Layer 9 of a small transformer language model trained on English Wikipedia (15 layers, counted from 0, width 64).
A neuron adds its activation times its output weights to the MLP's output. To switch it off is to set its activation to zero at one token and run the rest of the model.
A neuron's activation on a vector x is GELU(weights . x + bias), where the dot is the dot product.

Input weights of the MLP neurons that the questions are about. A number n stands for (n - 128) times 0.0087.
n9 (bias -0.006): 75, 64, 112, 95, 83, 167, 168, 129, 91, 94, 63, 46, 177, 35, 18, 187, 98, 227, 195, 199, 92, 149, 87, 95, 221, 25, 166, 121, 81, 98, 38, 122, 219, 114, 84, 124, 143, 151, 52, 132, 145, 7, 112, 8, 156, 114, 149, 204, 135, 47, 89, 107, 170, 110, 219, 168, 147, 149, 99, 11, 144, 205, 74, 48
n51 (bias -0.032): 30, 103, 205, 111, 111, 109, 144, 112, 226, 169, 133, 124, 152, 109, 120, 27, 160, 145, 163, 123, 87, 86, 109, 81, 133, 171, 75, 110, 164, 163, 65, 138, 234, 141, 109, 164, 84, 140, 172, 58, 124, 147, 147, 151, 128, 116, 171, 159, 144, 60, 178, 154, 129, 85, 142, 164, 62, 163, 120, 93, 113, 179, 147, 153
n56 (bias -0.005): 213, 149, 84, 139, 102, 105, 146, 103, 133, 63, 106, 163, 80, 106, 97, 58, 185, 131, 205, 145, 114, 182, 154, 139, 128, 160, 28, 130, 107, 152, 101, 113, 149, 182, 108, 92, 178, 105, 118, 92, 108, 173, 166, 157, 173, 88, 121, 178, 84, 132, 58, 76, 147, 139, 131, 76, 149, 121, 110, 102, 146, 103, 107, 108
n61 (bias -0.024): 156, 75, 190, 112, 138, 95, 96, 154, 106, 181, 45, 181, 118, 130, 148, 110, 122, 170, 126, 176, 130, 84, 132, 125, 136, 149, 120, 132, 101, 127, 149, 171, 202, 90, 202, 119, 135, 89, 149, 101, 116, 51, 133, 78, 96, 109, 178, 118, 103, 90, 112, 168, 121, 133, 61, 141, 160, 78, 135, 109, 52, 83, 143, 92
n74 (bias -0.023): 108, 187, 169, 124, 160, 98, 191, 168, 76, 134, 106, 113, 185, 133, 99, 70, 134, 137, 107, 132, 66, 225, 70, 151, 140, 217, 138, 125, 167, 134, 132, 131, 134, 127, 171, 117, 200, 154, 132, 123, 74, 131, 148, 112, 99, 135, 105, 126, 156, 189, 184, 94, 182, 143, 156, 152, 157, 94, 124, 155, 132, 107, 44, 130
n81 (bias -0.012): 94, 119, 205, 124, 185, 178, 72, 142, 206, 179, 30, 117, 138, 95, 155, 116, 181, 67, 168, 105, 132, 100, 97, 123, 114, 115, 147, 213, 147, 59, 78, 182, 186, 122, 148, 103, 44, 200, 112, 76, 117, 92, 164, 130, 103, 63, 84, 114, 74, 135, 129, 129, 117, 24, 116, 145, 38, 122, 95, 82, 151, 114, 60, 109
n95 (bias -0.021): 81, 131, 164, 158, 148, 186, 152, 190, 175, 105, 136, 128, 242, 165, 139, 98, 205, 95, 112, 165, 98, 99, 129, 31, 64, 84, 146, 218, 160, 152, 73, 200, 82, 95, 51, 225, 80, 158, 78, 147, 208, 162, 142, 115, 143, 143, 135, 79, 120, 156, 165, 85, 213, 96, 103, 170, 41, 110, 141, 119, 176, 125, 188, 85
n98 (bias -0.028): 91, 141, 76, 108, 179, 173, 145, 191, 128, 176, 169, 84, 249, 177, 84, 100, 83, 180, 205, 132, 126, 115, 100, 128, 135, 135, 84, 165, 162, 141, 53, 73, 63, 94, 96, 114, 131, 213, 92, 122, 124, 124, 166, 85, 121, 94, 163, 110, 145, 133, 176, 239, 157, 43, 146, 177, 178, 130, 90, 161, 130, 171, 131, 130
n100 (bias -0.009): 188, 184, 157, 72, 190, 61, 154, 110, 174, 114, 101, 227, 171, 106, 74, 134, 155, 170, 164, 114, 144, 117, 121, 122, 71, 84, 148, 145, 108, 131, 126, 103, 132, 138, 126, 219, 193, 149, 144, 130, 182, 102, 121, 145, 95, 171, 122, 96, 144, 52, 121, 59, 120, 91, 132, 108, 155, 108, 171, 181, 158, 159, 129, 88
n111 (bias -0.003): 101, 123, 122, 141, 94, 150, 66, 106, 155, 104, 196, 128, 153, 82, 121, 72, 86, 102, 145, 93, 93, 152, 133, 102, 193, 91, 169, 133, 106, 151, 105, 188, 168, 198, 119, 118, 120, 112, 123, 101, 85, 106, 109, 139, 165, 107, 86, 137, 117, 129, 83, 182, 165, 113, 155, 160, 99, 185, 127, 74, 139, 81, 127, 85
n112 (bias -0.029): 141, 142, 132, 57, 135, 111, 141, 159, 153, 137, 101, 134, 77, 122, 201, 61, 73, 197, 153, 47, 166, 128, 135, 25, 204, 157, 110, 145, 60, 148, 197, 190, 103, 135, 106, 127, 152, 225, 125, 130, 128, 173, 174, 85, 48, 101, 144, 142, 164, 188, 81, 182, 164, 140, 132, 90, 143, 133, 114, 136, 91, 116, 115, 100
n122 (bias -0.018): 107, 205, 210, 85, 129, 162, 208, 115, 188, 128, 148, 139, 144, 59, 129, 136, 132, 135, 167, 217, 88, 83, 136, 46, 92, 109, 74, 102, 159, 77, 145, 7, 54, 95, 98, 219, 79, 179, 121, 131, 91, 154, 158, 87, 146, 55, 141, 139, 139, 116, 85, 136, 149, 115, 93, 66, 180, 169, 62, 145, 116, 177, 197, 37
n127 (bias -0.012): 145, 220, 146, 111, 129, 120, 145, 89, 108, 164, 142, 104, 150, 24, 101, 189, 142, 125, 117, 126, 125, 85, 110, 58, 149, 130, 145, 173, 34, 153, 137, 163, 110, 156, 60, 193, 204, 82, 112, 135, 145, 126, 53, 169, 87, 144, 161, 139, 161, 49, 89, 155, 174, 121, 107, 74, 19, 111, 137, 156, 136, 72, 83, 103

Output weights of the MLP neurons that the questions are about. A number n stands for (n - 128) times 0.013.
n9: 153, 141, 93, 141, 63, 140, 132, 103, 109, 183, 107, 98, 123, 177, 132, 136, 141, 149, 136, 107, 118, 139, 160, 137, 140, 8, 167, 89, 126, 61, 123, 126, 133, 180, 122, 129, 108, 120, 147, 137, 133, 184, 108, 157, 127, 78, 155, 166, 168, 136, 156, 143, 111, 140, 135, 181, 74, 132, 161, 145, 181, 128, 163, 133
n51: 159, 112, 112, 152, 126, 174, 178, 72, 134, 52, 113, 105, 131, 138, 183, 148, 151, 122, 80, 127, 159, 176, 138, 128, 188, 104, 186, 125, 133, 117, 166, 117, 136, 126, 99, 93, 145, 153, 154, 93, 142, 105, 142, 129, 73, 109, 128, 166, 144, 180, 134, 107, 120, 124, 97, 84, 112, 93, 107, 160, 137, 130, 125, 75
n56: 127, 128, 119, 131, 153, 106, 114, 153, 130, 135, 137, 117, 134, 137, 161, 127, 124, 115, 116, 142, 122, 89, 105, 102, 144, 139, 158, 129, 106, 142, 149, 116, 104, 95, 135, 139, 151, 133, 139, 133, 142, 154, 143, 146, 106, 138, 133, 105, 126, 100, 145, 155, 145, 132, 120, 107, 141, 127, 131, 134, 88, 77, 161, 153
n61: 110, 138, 113, 178, 115, 147, 123, 135, 171, 124, 157, 142, 138, 124, 135, 101, 135, 126, 142, 119, 115, 112, 146, 122, 113, 138, 137, 91, 165, 118, 121, 137, 111, 167, 109, 133, 138, 144, 120, 151, 124, 176, 112, 149, 123, 134, 110, 131, 131, 168, 148, 129, 155, 123, 126, 97, 130, 145, 171, 154, 124, 135, 90, 117
n74: 114, 113, 110, 127, 99, 112, 150, 97, 106, 103, 155, 78, 148, 167, 155, 109, 94, 168, 120, 154, 121, 183, 146, 166, 79, 133, 140, 70, 151, 106, 118, 121, 91, 158, 153, 133, 111, 130, 137, 159, 149, 129, 162, 121, 145, 74, 147, 142, 158, 107, 137, 105, 126, 129, 106, 147, 129, 116, 150, 103, 128, 124, 157, 123
n81: 136, 137, 145, 107, 112, 75, 83, 127, 90, 145, 120, 169, 167, 127, 59, 159, 86, 153, 164, 163, 148, 141, 165, 149, 136, 176, 111, 88, 78, 149, 112, 132, 154, 152, 132, 163, 130, 176, 98, 199, 113, 166, 141, 141, 152, 95, 152, 168, 161, 143, 159, 145, 90, 110, 132, 164, 195, 132, 149, 129, 77, 112, 135, 139
n95: 153, 146, 183, 142, 164, 102, 142, 162, 152, 121, 113, 165, 74, 138, 122, 155, 67, 135, 116, 124, 122, 68, 132, 120, 106, 156, 93, 132, 120, 85, 80, 130, 118, 143, 151, 161, 131, 197, 178, 133, 83, 153, 111, 147, 105, 112, 120, 143, 121, 109, 137, 130, 129, 128, 175, 128, 177, 158, 113, 140, 181, 176, 120, 176
n98: 124, 204, 168, 146, 123, 91, 86, 100, 141, 82, 165, 189, 42, 52, 91, 105, 152, 97, 133, 134, 101, 106, 184, 119, 123, 103, 125, 127, 135, 138, 104, 213, 143, 161, 123, 83, 166, 161, 117, 116, 146, 160, 130, 142, 142, 120, 105, 114, 113, 117, 124, 112, 127, 188, 144, 100, 124, 123, 167, 118, 132, 39, 104, 133
n100: 160, 118, 128, 138, 114, 139, 116, 153, 133, 111, 144, 108, 111, 129, 136, 130, 155, 113, 126, 139, 119, 164, 124, 110, 165, 152, 126, 60, 141, 90, 158, 94, 149, 111, 131, 151, 134, 191, 137, 151, 94, 149, 115, 185, 125, 117, 147, 117, 172, 127, 80, 127, 163, 113, 90, 113, 154, 100, 80, 172, 164, 167, 116, 113
n111: 154, 111, 119, 132, 120, 108, 144, 136, 94, 127, 80, 121, 129, 167, 134, 150, 133, 138, 147, 137, 139, 122, 109, 127, 103, 129, 130, 136, 134, 97, 166, 92, 121, 128, 112, 110, 132, 103, 105, 162, 150, 133, 131, 161, 119, 117, 154, 140, 174, 155, 164, 131, 130, 118, 134, 112, 121, 108, 132, 163, 117, 138, 121, 135
n112: 37, 135, 185, 210, 110, 157, 125, 115, 153, 116, 120, 58, 148, 127, 137, 163, 194, 118, 130, 106, 149, 159, 147, 171, 105, 127, 177, 140, 173, 105, 150, 136, 118, 101, 126, 123, 124, 135, 124, 113, 108, 160, 103, 154, 144, 171, 175, 148, 130, 145, 102, 111, 94, 169, 87, 83, 92, 132, 161, 133, 118, 137, 115, 123
n122: 149, 132, 84, 133, 103, 133, 69, 91, 116, 64, 119, 111, 133, 158, 132, 118, 184, 157, 144, 144, 150, 102, 191, 144, 124, 156, 158, 162, 158, 180, 154, 121, 237, 78, 170, 127, 29, 183, 153, 182, 64, 64, 125, 105, 145, 98, 125, 193, 132, 105, 112, 140, 127, 81, 77, 134, 150, 132, 122, 132, 131, 186, 194, 130
n127: 159, 164, 165, 95, 92, 100, 130, 164, 113, 88, 112, 155, 187, 133, 97, 117, 122, 74, 113, 144, 129, 164, 135, 148, 87, 119, 106, 135, 105, 126, 112, 100, 97, 108, 122, 143, 172, 118, 144, 141, 148, 73, 90, 129, 124, 107, 145, 89, 118, 91, 119, 116, 102, 78, 182, 140, 135, 97, 108, 102, 179, 126, 131, 168

Each question names a token from some text and the token that comes next. It shows the vector x that enters the MLP there. A number n stands for (n - 128) times 0.028.

Then comes g, the gradient of the next token's log-probability with respect to the MLP's output, scaled to length 1. A neuron's effect is roughly proportional to its activation times (output weights . g). A number n stands for (n - 128) times 0.0042.

"it", then "ary"
x: 144, 117, 83, 126, 154, 158, 159, 102, 114, 135, 140, 85, 57, 183, 161, 119, 172, 100, 113, 163, 169, 150, 154, 142, 131, 76, 144, 103, 102, 78, 145, 151, 158, 121, 155, 134, 127, 91, 123, 131, 110, 146, 148, 178, 86, 45, 125, 137, 125, 163, 157, 108, 79, 161, 171, 85, 109, 107, 164, 170, 204, 98, 124, 133
g: 133, 123, 177, 152, 91, 181, 211, 126, 116, 167, 165, 121, 88, 110, 139, 101, 161, 147, 187, 152, 136, 68, 119, 117, 120, 105, 109, 114, 123, 97, 79, 131, 94, 100, 108, 94, 110, 100, 133, 138, 188, 143, 174, 146, 146, 117, 150, 107, 154, 135, 92, 126, 161, 127, 115, 98, 136, 124, 128, 118, 75, 133, 145, 74
Which neuron, switched off, lowers the next token's probability most? n56

" one", then " h"
x: 146, 95, 87, 159, 66, 152, 145, 94, 85, 151, 116, 110, 148, 135, 131, 136, 154, 137, 104, 151, 195, 132, 150, 141, 110, 59, 93, 78, 95, 76, 132, 114, 189, 156, 151, 109, 143, 107, 125, 138, 147, 178, 180, 165, 89, 92, 167, 149, 135, 146, 150, 127, 78, 190, 140, 144, 112, 115, 175, 112, 167, 93, 110, 180
g: 139, 120, 139, 90, 129, 93, 152, 151, 125, 160, 130, 132, 115, 135, 94, 107, 127, 166, 99, 144, 187, 153, 161, 123, 91, 114, 136, 127, 77, 181, 119, 116, 85, 144, 135, 198, 100, 107, 132, 145, 134, 166, 120, 134, 192, 87, 146, 132, 156, 107, 111, 139, 38, 78, 142, 152, 125, 106, 118, 104, 151, 161, 107, 80
Which neuron, switched off, raises the next token's probability most? n56

"mit", then "age"
x: 126, 112, 94, 153, 61, 133, 124, 131, 119, 129, 135, 130, 33, 124, 145, 129, 179, 105, 108, 153, 139, 150, 138, 137, 107, 86, 119, 72, 129, 69, 122, 149, 146, 174, 107, 140, 93, 150, 112, 161, 107, 152, 151, 198, 84, 72, 143, 108, 170, 152, 108, 153, 133, 164, 161, 123, 130, 108, 165, 165, 214, 78, 147, 149
g: 146, 134, 142, 132, 200, 120, 125, 155, 118, 151, 68, 70, 100, 123, 75, 118, 99, 153, 109, 161, 149, 90, 70, 53, 98, 137, 169, 77, 132, 85, 127, 167, 149, 124, 144, 130, 127, 117, 155, 65, 133, 147, 167, 162, 124, 108, 149, 153, 117, 122, 120, 116, 144, 156, 95, 143, 111, 97, 117, 164, 128, 126, 116, 156
Which neuron, switched off, lowers the next token's probability most? n56

" made", then " the"
x: 164, 131, 121, 178, 81, 127, 158, 76, 109, 118, 142, 79, 141, 113, 120, 137, 135, 132, 92, 152, 158, 150, 127, 119, 149, 59, 155, 77, 91, 76, 116, 130, 134, 159, 129, 147, 127, 81, 118, 156, 152, 135, 138, 171, 92, 69, 166, 104, 170, 158, 157, 174, 84, 189, 149, 153, 94, 103, 185, 128, 182, 90, 132, 187
g: 137, 135, 137, 163, 154, 124, 102, 185, 102, 85, 109, 103, 113, 115, 114, 175, 153, 128, 150, 153, 100, 192, 109, 180, 118, 94, 172, 179, 184, 114, 152, 158, 135, 87, 138, 131, 130, 118, 181, 169, 98, 87, 153, 163, 120, 130, 135, 147, 83, 122, 103, 180, 102, 125, 148, 118, 131, 170, 132, 160, 119, 96, 173, 131
Which neuron, switched off, lowers the next token's probability most? n127

" A", then " second"
x: 165, 68, 118, 116, 70, 126, 124, 128, 110, 123, 137, 121, 139, 124, 157, 127, 137, 147, 91, 101, 161, 134, 209, 140, 120, 46, 156, 99, 71, 74, 123, 115, 167, 167, 178, 123, 108, 113, 132, 173, 128, 157, 160, 159, 87, 99, 153, 156, 153, 196, 151, 154, 102, 142, 139, 164, 115, 108, 166, 138, 162, 127, 124, 169
g: 135, 97, 136, 112, 126, 152, 133, 118, 134, 172, 132, 129, 134, 114, 118, 144, 169, 107, 106, 111, 124, 108, 123, 129, 78, 133, 204, 138, 108, 104, 119, 190, 121, 85, 131, 155, 152, 150, 132, 147, 179, 195, 171, 138, 148, 74, 128, 159, 146, 75, 142, 178, 71, 90, 157, 86, 123, 74, 139, 149, 161, 121, 111, 135
Which neuron, switched off, lowers the next token's probability most? n112

" The", then " near"
x: 138, 99, 129, 119, 50, 102, 142, 89, 88, 159, 169, 125, 140, 118, 137, 141, 132, 129, 90, 131, 158, 145, 177, 113, 119, 34, 148, 94, 99, 79, 95, 82, 168, 161, 168, 122, 121, 118, 135, 157, 127, 152, 173, 130, 93, 95, 150, 179, 161, 143, 159, 158, 75, 141, 166, 141, 105, 94, 167, 155, 178, 110, 129, 145
g: 100, 132, 70, 127, 155, 129, 161, 74, 147, 153, 148, 123, 96, 100, 100, 127, 130, 157, 143, 154, 136, 128, 159, 138, 159, 125, 119, 158, 163, 93, 128, 97, 95, 138, 109, 138, 144, 177, 95, 156, 163, 104, 87, 83, 155, 153, 152, 70, 136, 140, 81, 74, 174, 121, 57, 114, 149, 142, 168, 128, 108, 90, 121, 171
Which neuron, switched off, raises the next token's probability most? n9

" after", then "n"
x: 176, 118, 153, 122, 50, 109, 169, 103, 81, 119, 131, 110, 110, 119, 121, 88, 142, 113, 101, 155, 155, 160, 127, 170, 72, 56, 91, 102, 114, 60, 170, 150, 159, 134, 167, 140, 106, 110, 143, 152, 137, 146, 131, 141, 70, 106, 174, 160, 148, 139, 138, 148, 120, 169, 128, 186, 129, 99, 158, 130, 185, 111, 131, 199
g: 118, 136, 112, 131, 143, 105, 142, 95, 76, 202, 130, 179, 100, 141, 112, 152, 162, 125, 112, 122, 107, 180, 115, 138, 133, 172, 117, 118, 108, 113, 129, 137, 96, 124, 157, 206, 191, 197, 85, 121, 99, 134, 144, 104, 146, 106, 94, 140, 139, 112, 151, 125, 156, 83, 123, 146, 122, 75, 100, 134, 131, 188, 120, 126
Which neuron, switched off, raises the next token's probability most? n61

" the", then " H"
x: 158, 73, 114, 129, 67, 113, 150, 90, 82, 157, 152, 114, 136, 147, 137, 132, 120, 122, 94, 132, 178, 141, 145, 148, 138, 25, 122, 96, 109, 68, 118, 129, 142, 148, 143, 111, 120, 126, 132, 163, 145, 154, 182, 115, 106, 82, 158, 187, 159, 114, 148, 154, 94, 140, 163, 143, 116, 97, 161, 187, 195, 107, 124, 135
g: 144, 98, 141, 155, 149, 99, 126, 147, 111, 108, 117, 104, 125, 118, 88, 147, 101, 154, 143, 113, 119, 201, 170, 169, 103, 122, 86, 120, 140, 98, 136, 127, 132, 91, 91, 103, 111, 154, 118, 139, 6, 107, 133, 178, 154, 134, 125, 118, 153, 132, 164, 114, 143, 128, 123, 139, 135, 199, 111, 150, 143, 127, 174, 92
Which neuron, switched off, lowers the next token's probability most? n9

"ver", then "ick"
x: 129, 99, 108, 185, 97, 143, 133, 123, 136, 164, 84, 125, 108, 142, 120, 122, 157, 89, 120, 141, 162, 179, 191, 126, 106, 77, 112, 94, 138, 73, 164, 121, 175, 173, 163, 141, 99, 132, 146, 152, 107, 94, 124, 224, 66, 108, 105, 116, 161, 152, 150, 128, 118, 115, 174, 115, 108, 109, 205, 108, 174, 117, 182, 159
g: 123, 155, 97, 127, 139, 143, 130, 168, 110, 179, 80, 123, 135, 127, 83, 123, 81, 148, 114, 123, 159, 96, 152, 94, 84, 164, 144, 160, 173, 106, 107, 84, 165, 148, 136, 164, 116, 186, 148, 92, 102, 149, 138, 146, 179, 149, 162, 149, 151, 139, 150, 79, 166, 82, 138, 101, 167, 111, 111, 158, 162, 170, 101, 100
Which neuron, switched off, lowers the next token's probability most? n81

"al", then " w"
x: 159, 107, 96, 172, 74, 125, 101, 93, 105, 181, 169, 93, 122, 180, 175, 121, 123, 81, 107, 139, 169, 143, 146, 128, 149, 67, 152, 108, 93, 91, 105, 173, 155, 143, 154, 108, 84, 91, 107, 102, 141, 140, 180, 155, 82, 49, 154, 121, 132, 129, 176, 137, 115, 157, 160, 124, 140, 133, 180, 138, 185, 101, 162, 137
g: 137, 122, 106, 142, 157, 51, 90, 164, 100, 102, 77, 117, 152, 77, 140, 118, 78, 157, 104, 89, 116, 120, 184, 97, 94, 140, 100, 158, 125, 141, 163, 98, 150, 137, 117, 134, 109, 155, 103, 88, 149, 91, 138, 97, 176, 114, 154, 204, 109, 127, 137, 118, 95, 114, 137, 134, 75, 129, 122, 116, 167, 130, 110, 95
Which neuron, switched off, lowers the next token's probability most? n111

" c", then "ore"
x: 139, 103, 107, 109, 37, 154, 129, 80, 126, 193, 120, 129, 124, 171, 156, 90, 123, 157, 87, 126, 157, 136, 157, 118, 132, 78, 158, 57, 63, 82, 137, 160, 162, 142, 148, 146, 92, 98, 145, 154, 130, 125, 151, 163, 130, 98, 167, 174, 139, 157, 178, 136, 86, 149, 151, 157, 136, 73, 95, 151, 178, 102, 107, 152
g: 85, 113, 186, 79, 105, 109, 151, 110, 127, 157, 162, 94, 92, 142, 138, 173, 143, 72, 138, 88, 148, 182, 212, 122, 86, 119, 139, 136, 153, 147, 97, 128, 89, 120, 116, 125, 102, 161, 121, 116, 162, 146, 176, 145, 116, 101, 135, 88, 151, 116, 120, 96, 164, 121, 154, 162, 144, 104, 104, 139, 103, 94, 78, 126
Which neuron, switched off, lowers the next token's probability most? n112

"ed", then " a"
x: 157, 134, 112, 144, 94, 93, 179, 119, 78, 163, 136, 130, 144, 175, 139, 138, 146, 115, 123, 161, 168, 127, 123, 107, 102, 33, 166, 111, 141, 87, 123, 145, 131, 156, 135, 124, 118, 106, 109, 178, 182, 178, 133, 156, 86, 72, 175, 152, 152, 149, 155, 151, 116, 148, 155, 144, 106, 113, 194, 164, 188, 129, 175, 141
g: 188, 134, 144, 99, 160, 132, 110, 110, 95, 96, 140, 107, 119, 100, 106, 131, 110, 175, 100, 116, 139, 143, 136, 146, 129, 65, 155, 182, 152, 124, 121, 64, 79, 126, 84, 171, 161, 118, 168, 146, 112, 73, 92, 128, 130, 74, 167, 118, 137, 105, 87, 159, 155, 116, 135, 146, 113, 157, 110, 132, 93, 79, 139, 166
Which neuron, switched off, lowers the next token's probability most? n127

" Haw", then "ks"
x: 141, 141, 127, 159, 70, 129, 126, 111, 90, 152, 108, 84, 107, 142, 108, 151, 140, 129, 112, 134, 171, 185, 133, 152, 94, 104, 126, 97, 127, 92, 143, 138, 118, 182, 183, 92, 68, 119, 143, 133, 120, 113, 176, 157, 89, 88, 122, 126, 179, 151, 191, 110, 52, 141, 156, 172, 152, 124, 206, 129, 201, 106, 119, 142
g: 131, 121, 138, 142, 76, 163, 176, 101, 143, 60, 115, 146, 108, 157, 138, 161, 158, 135, 96, 72, 113, 108, 109, 127, 136, 154, 126, 142, 142, 103, 140, 92, 147, 136, 146, 96, 150, 148, 51, 128, 125, 126, 105, 161, 107, 125, 145, 122, 186, 122, 148, 136, 174, 200, 73, 126, 103, 120, 132, 76, 77, 115, 98, 123
Which neuron, switched off, lowers the next token's probability most? n74

" last", then " made"
x: 152, 142, 105, 130, 79, 131, 156, 121, 95, 158, 147, 85, 137, 128, 121, 156, 135, 108, 105, 148, 173, 84, 139, 131, 101, 60, 136, 105, 132, 69, 124, 120, 161, 177, 164, 127, 121, 66, 147, 148, 165, 129, 116, 187, 76, 100, 180, 180, 172, 134, 178, 139, 99, 153, 158, 134, 94, 80, 175, 133, 176, 132, 135, 175
g: 116, 140, 131, 175, 114, 127, 122, 134, 99, 152, 150, 127, 187, 95, 131, 145, 188, 119, 155, 132, 114, 153, 220, 198, 115, 110, 103, 97, 116, 196, 128, 97, 85, 133, 160, 130, 134, 152, 115, 125, 166, 119, 96, 93, 149, 153, 83, 160, 114, 129, 150, 172, 111, 147, 158, 105, 146, 157, 159, 127, 108, 90, 139, 115
Which neuron, switched off, lowers the next token's probability most? n127

" They", then " p"
x: 145, 110, 113, 161, 93, 114, 133, 97, 89, 156, 135, 96, 150, 103, 131, 146, 137, 123, 102, 143, 136, 110, 190, 150, 108, 41, 171, 96, 99, 72, 133, 90, 164, 184, 188, 124, 153, 138, 118, 134, 133, 135, 134, 136, 87, 116, 138, 169, 146, 173, 154, 159, 88, 177, 132, 131, 110, 79, 189, 125, 190, 145, 144, 150
g: 177, 144, 85, 159, 97, 101, 121, 136, 150, 135, 104, 192, 101, 178, 114, 100, 126, 139, 118, 115, 87, 135, 132, 121, 178, 103, 96, 87, 78, 211, 161, 109, 104, 101, 165, 130, 107, 126, 110, 117, 107, 130, 117, 129, 105, 99, 111, 142, 178, 104, 149, 100, 95, 93, 172, 177, 101, 163, 113, 114, 134, 144, 135, 170
Which neuron, switched off, lowers the next token's probability most? n9

"p", then "ect"
x: 125, 108, 111, 104, 68, 71, 160, 104, 121, 175, 127, 108, 84, 183, 110, 123, 144, 89, 145, 170, 126, 106, 149, 126, 91, 52, 156, 116, 117, 125, 135, 164, 154, 155, 88, 141, 101, 116, 140, 180, 104, 152, 107, 153, 82, 100, 146, 152, 188, 175, 168, 124, 104, 172, 142, 158, 72, 107, 149, 198, 166, 148, 140, 158
g: 113, 131, 135, 203, 149, 105, 185, 145, 127, 121, 113, 67, 118, 103, 155, 126, 145, 128, 121, 138, 125, 175, 103, 153, 127, 98, 86, 105, 163, 157, 110, 143, 170, 122, 114, 138, 115, 90, 162, 112, 163, 146, 174, 107, 115, 155, 128, 105, 203, 105, 109, 110, 148, 194, 98, 124, 126, 145, 174, 108, 138, 164, 135, 68
Which neuron, switched off, lowers the next token's probability most? n51

" first", then " round"
x: 148, 102, 121, 140, 81, 129, 139, 113, 104, 143, 156, 112, 121, 134, 137, 108, 166, 124, 109, 166, 173, 99, 152, 133, 91, 56, 94, 66, 121, 85, 128, 125, 149, 163, 171, 145, 95, 84, 176, 142, 146, 142, 146, 165, 90, 90, 171, 180, 183, 136, 165, 158, 63, 167, 193, 153, 113, 97, 148, 106, 159, 108, 97, 154
g: 118, 119, 83, 111, 106, 169, 155, 139, 129, 138, 112, 89, 67, 152, 127, 131, 164, 127, 143, 140, 124, 119, 92, 84, 112, 163, 123, 118, 137, 172, 97, 154, 159, 72, 179, 105, 57, 92, 142, 161, 154, 157, 113, 180, 114, 152, 155, 93, 163, 138, 121, 86, 114, 157, 99, 156, 173, 130, 127, 147, 119, 124, 110, 193
Which neuron, switched off, raises the next token's probability most? n51

"8", then "50"
x: 117, 115, 131, 116, 52, 138, 131, 96, 94, 195, 90, 144, 124, 165, 147, 112, 168, 118, 135, 153, 182, 112, 143, 138, 126, 74, 106, 46, 126, 81, 120, 117, 173, 113, 149, 162, 114, 165, 92, 158, 131, 160, 182, 187, 121, 95, 181, 90, 177, 150, 125, 162, 76, 131, 158, 172, 152, 126, 165, 156, 155, 149, 143, 147
g: 108, 152, 92, 136, 112, 174, 105, 129, 94, 81, 84, 144, 202, 142, 124, 98, 115, 151, 146, 147, 115, 131, 104, 124, 156, 119, 115, 113, 163, 149, 111, 109, 127, 97, 118, 142, 87, 109, 149, 160, 147, 102, 128, 82, 147, 145, 120, 184, 81, 111, 112, 127, 101, 96, 158, 154, 149, 126, 134, 170, 17, 157, 128, 134
Which neuron, switched off, raises the next token's probability most? n98

" round", then " for"
x: 159, 110, 114, 110, 96, 149, 159, 99, 128, 154, 114, 98, 113, 155, 134, 103, 189, 110, 94, 158, 173, 140, 112, 152, 115, 84, 135, 63, 115, 67, 125, 136, 190, 139, 136, 111, 94, 68, 130, 144, 155, 154, 161, 192, 77, 74, 159, 115, 133, 153, 162, 149, 67, 177, 135, 163, 149, 98, 164, 120, 147, 95, 79, 184
g: 154, 63, 118, 189, 146, 105, 169, 84, 104, 115, 133, 156, 137, 144, 141, 93, 98, 141, 145, 111, 136, 103, 162, 180, 106, 114, 130, 127, 124, 74, 120, 149, 91, 118, 120, 130, 170, 140, 136, 159, 222, 150, 98, 129, 155, 113, 139, 123, 97, 141, 116, 161, 176, 128, 144, 96, 141, 74, 119, 72, 92, 147, 140, 139
Which neuron, switched off, lowers the next token's probability most? n61

"On", then " July"
x: 107, 119, 111, 109, 85, 125, 145, 127, 84, 114, 112, 112, 142, 105, 145, 124, 126, 119, 126, 160, 127, 157, 148, 167, 100, 53, 163, 119, 102, 82, 79, 106, 162, 153, 161, 128, 119, 71, 124, 190, 116, 132, 160, 175, 72, 88, 185, 155, 159, 150, 156, 180, 88, 149, 125, 209, 126, 107, 175, 149, 177, 97, 134, 165
g: 105, 177, 109, 135, 68, 134, 111, 126, 101, 112, 180, 147, 122, 142, 170, 137, 132, 139, 183, 133, 162, 137, 159, 105, 93, 143, 95, 143, 77, 83, 93, 114, 77, 102, 96, 165, 139, 138, 110, 175, 168, 110, 132, 131, 128, 113, 155, 109, 118, 125, 87, 112, 119, 63, 125, 160, 122, 164, 69, 142, 152, 171, 134, 82
Which neuron, switched off, lowers the next token's probability most? n9

"vel", then "and"
x: 106, 90, 79, 160, 96, 143, 131, 156, 116, 156, 116, 130, 109, 177, 160, 137, 181, 89, 132, 143, 163, 154, 143, 110, 121, 48, 115, 31, 132, 100, 140, 144, 123, 111, 150, 123, 117, 127, 140, 140, 131, 130, 134, 200, 69, 111, 143, 93, 197, 148, 154, 124, 154, 146, 193, 115, 79, 117, 163, 145, 193, 160, 121, 162
g: 117, 165, 88, 128, 149, 145, 133, 145, 103, 122, 63, 150, 112, 169, 149, 107, 39, 147, 147, 111, 109, 105, 125, 159, 118, 161, 146, 137, 139, 129, 93, 128, 74, 130, 175, 149, 90, 159, 167, 73, 125, 151, 135, 120, 107, 160, 109, 172, 180, 152, 119, 82, 147, 108, 101, 104, 140, 115, 87, 136, 152, 177, 141, 158
Which neuron, switched off, lowers the next token's probability most? n95

"s", then "outh"
x: 155, 91, 108, 109, 78, 105, 110, 84, 96, 169, 73, 123, 127, 150, 106, 127, 155, 96, 115, 187, 163, 92, 167, 108, 106, 46, 146, 98, 117, 83, 151, 113, 148, 151, 155, 136, 127, 135, 99, 143, 150, 165, 150, 150, 123, 73, 159, 101, 170, 188, 166, 135, 131, 146, 138, 125, 150, 98, 189, 183, 160, 121, 129, 174
g: 142, 150, 147, 70, 114, 117, 162, 121, 107, 127, 137, 146, 160, 136, 124, 114, 86, 126, 188, 106, 143, 68, 181, 139, 116, 202, 93, 158, 111, 86, 128, 72, 102, 86, 122, 120, 120, 187, 149, 108, 165, 148, 104, 139, 127, 136, 129, 81, 169, 126, 119, 138, 113, 166, 139, 107, 97, 132, 106, 109, 133, 190, 90, 124
Which neuron, switched off, lowers the next token's probability most? n100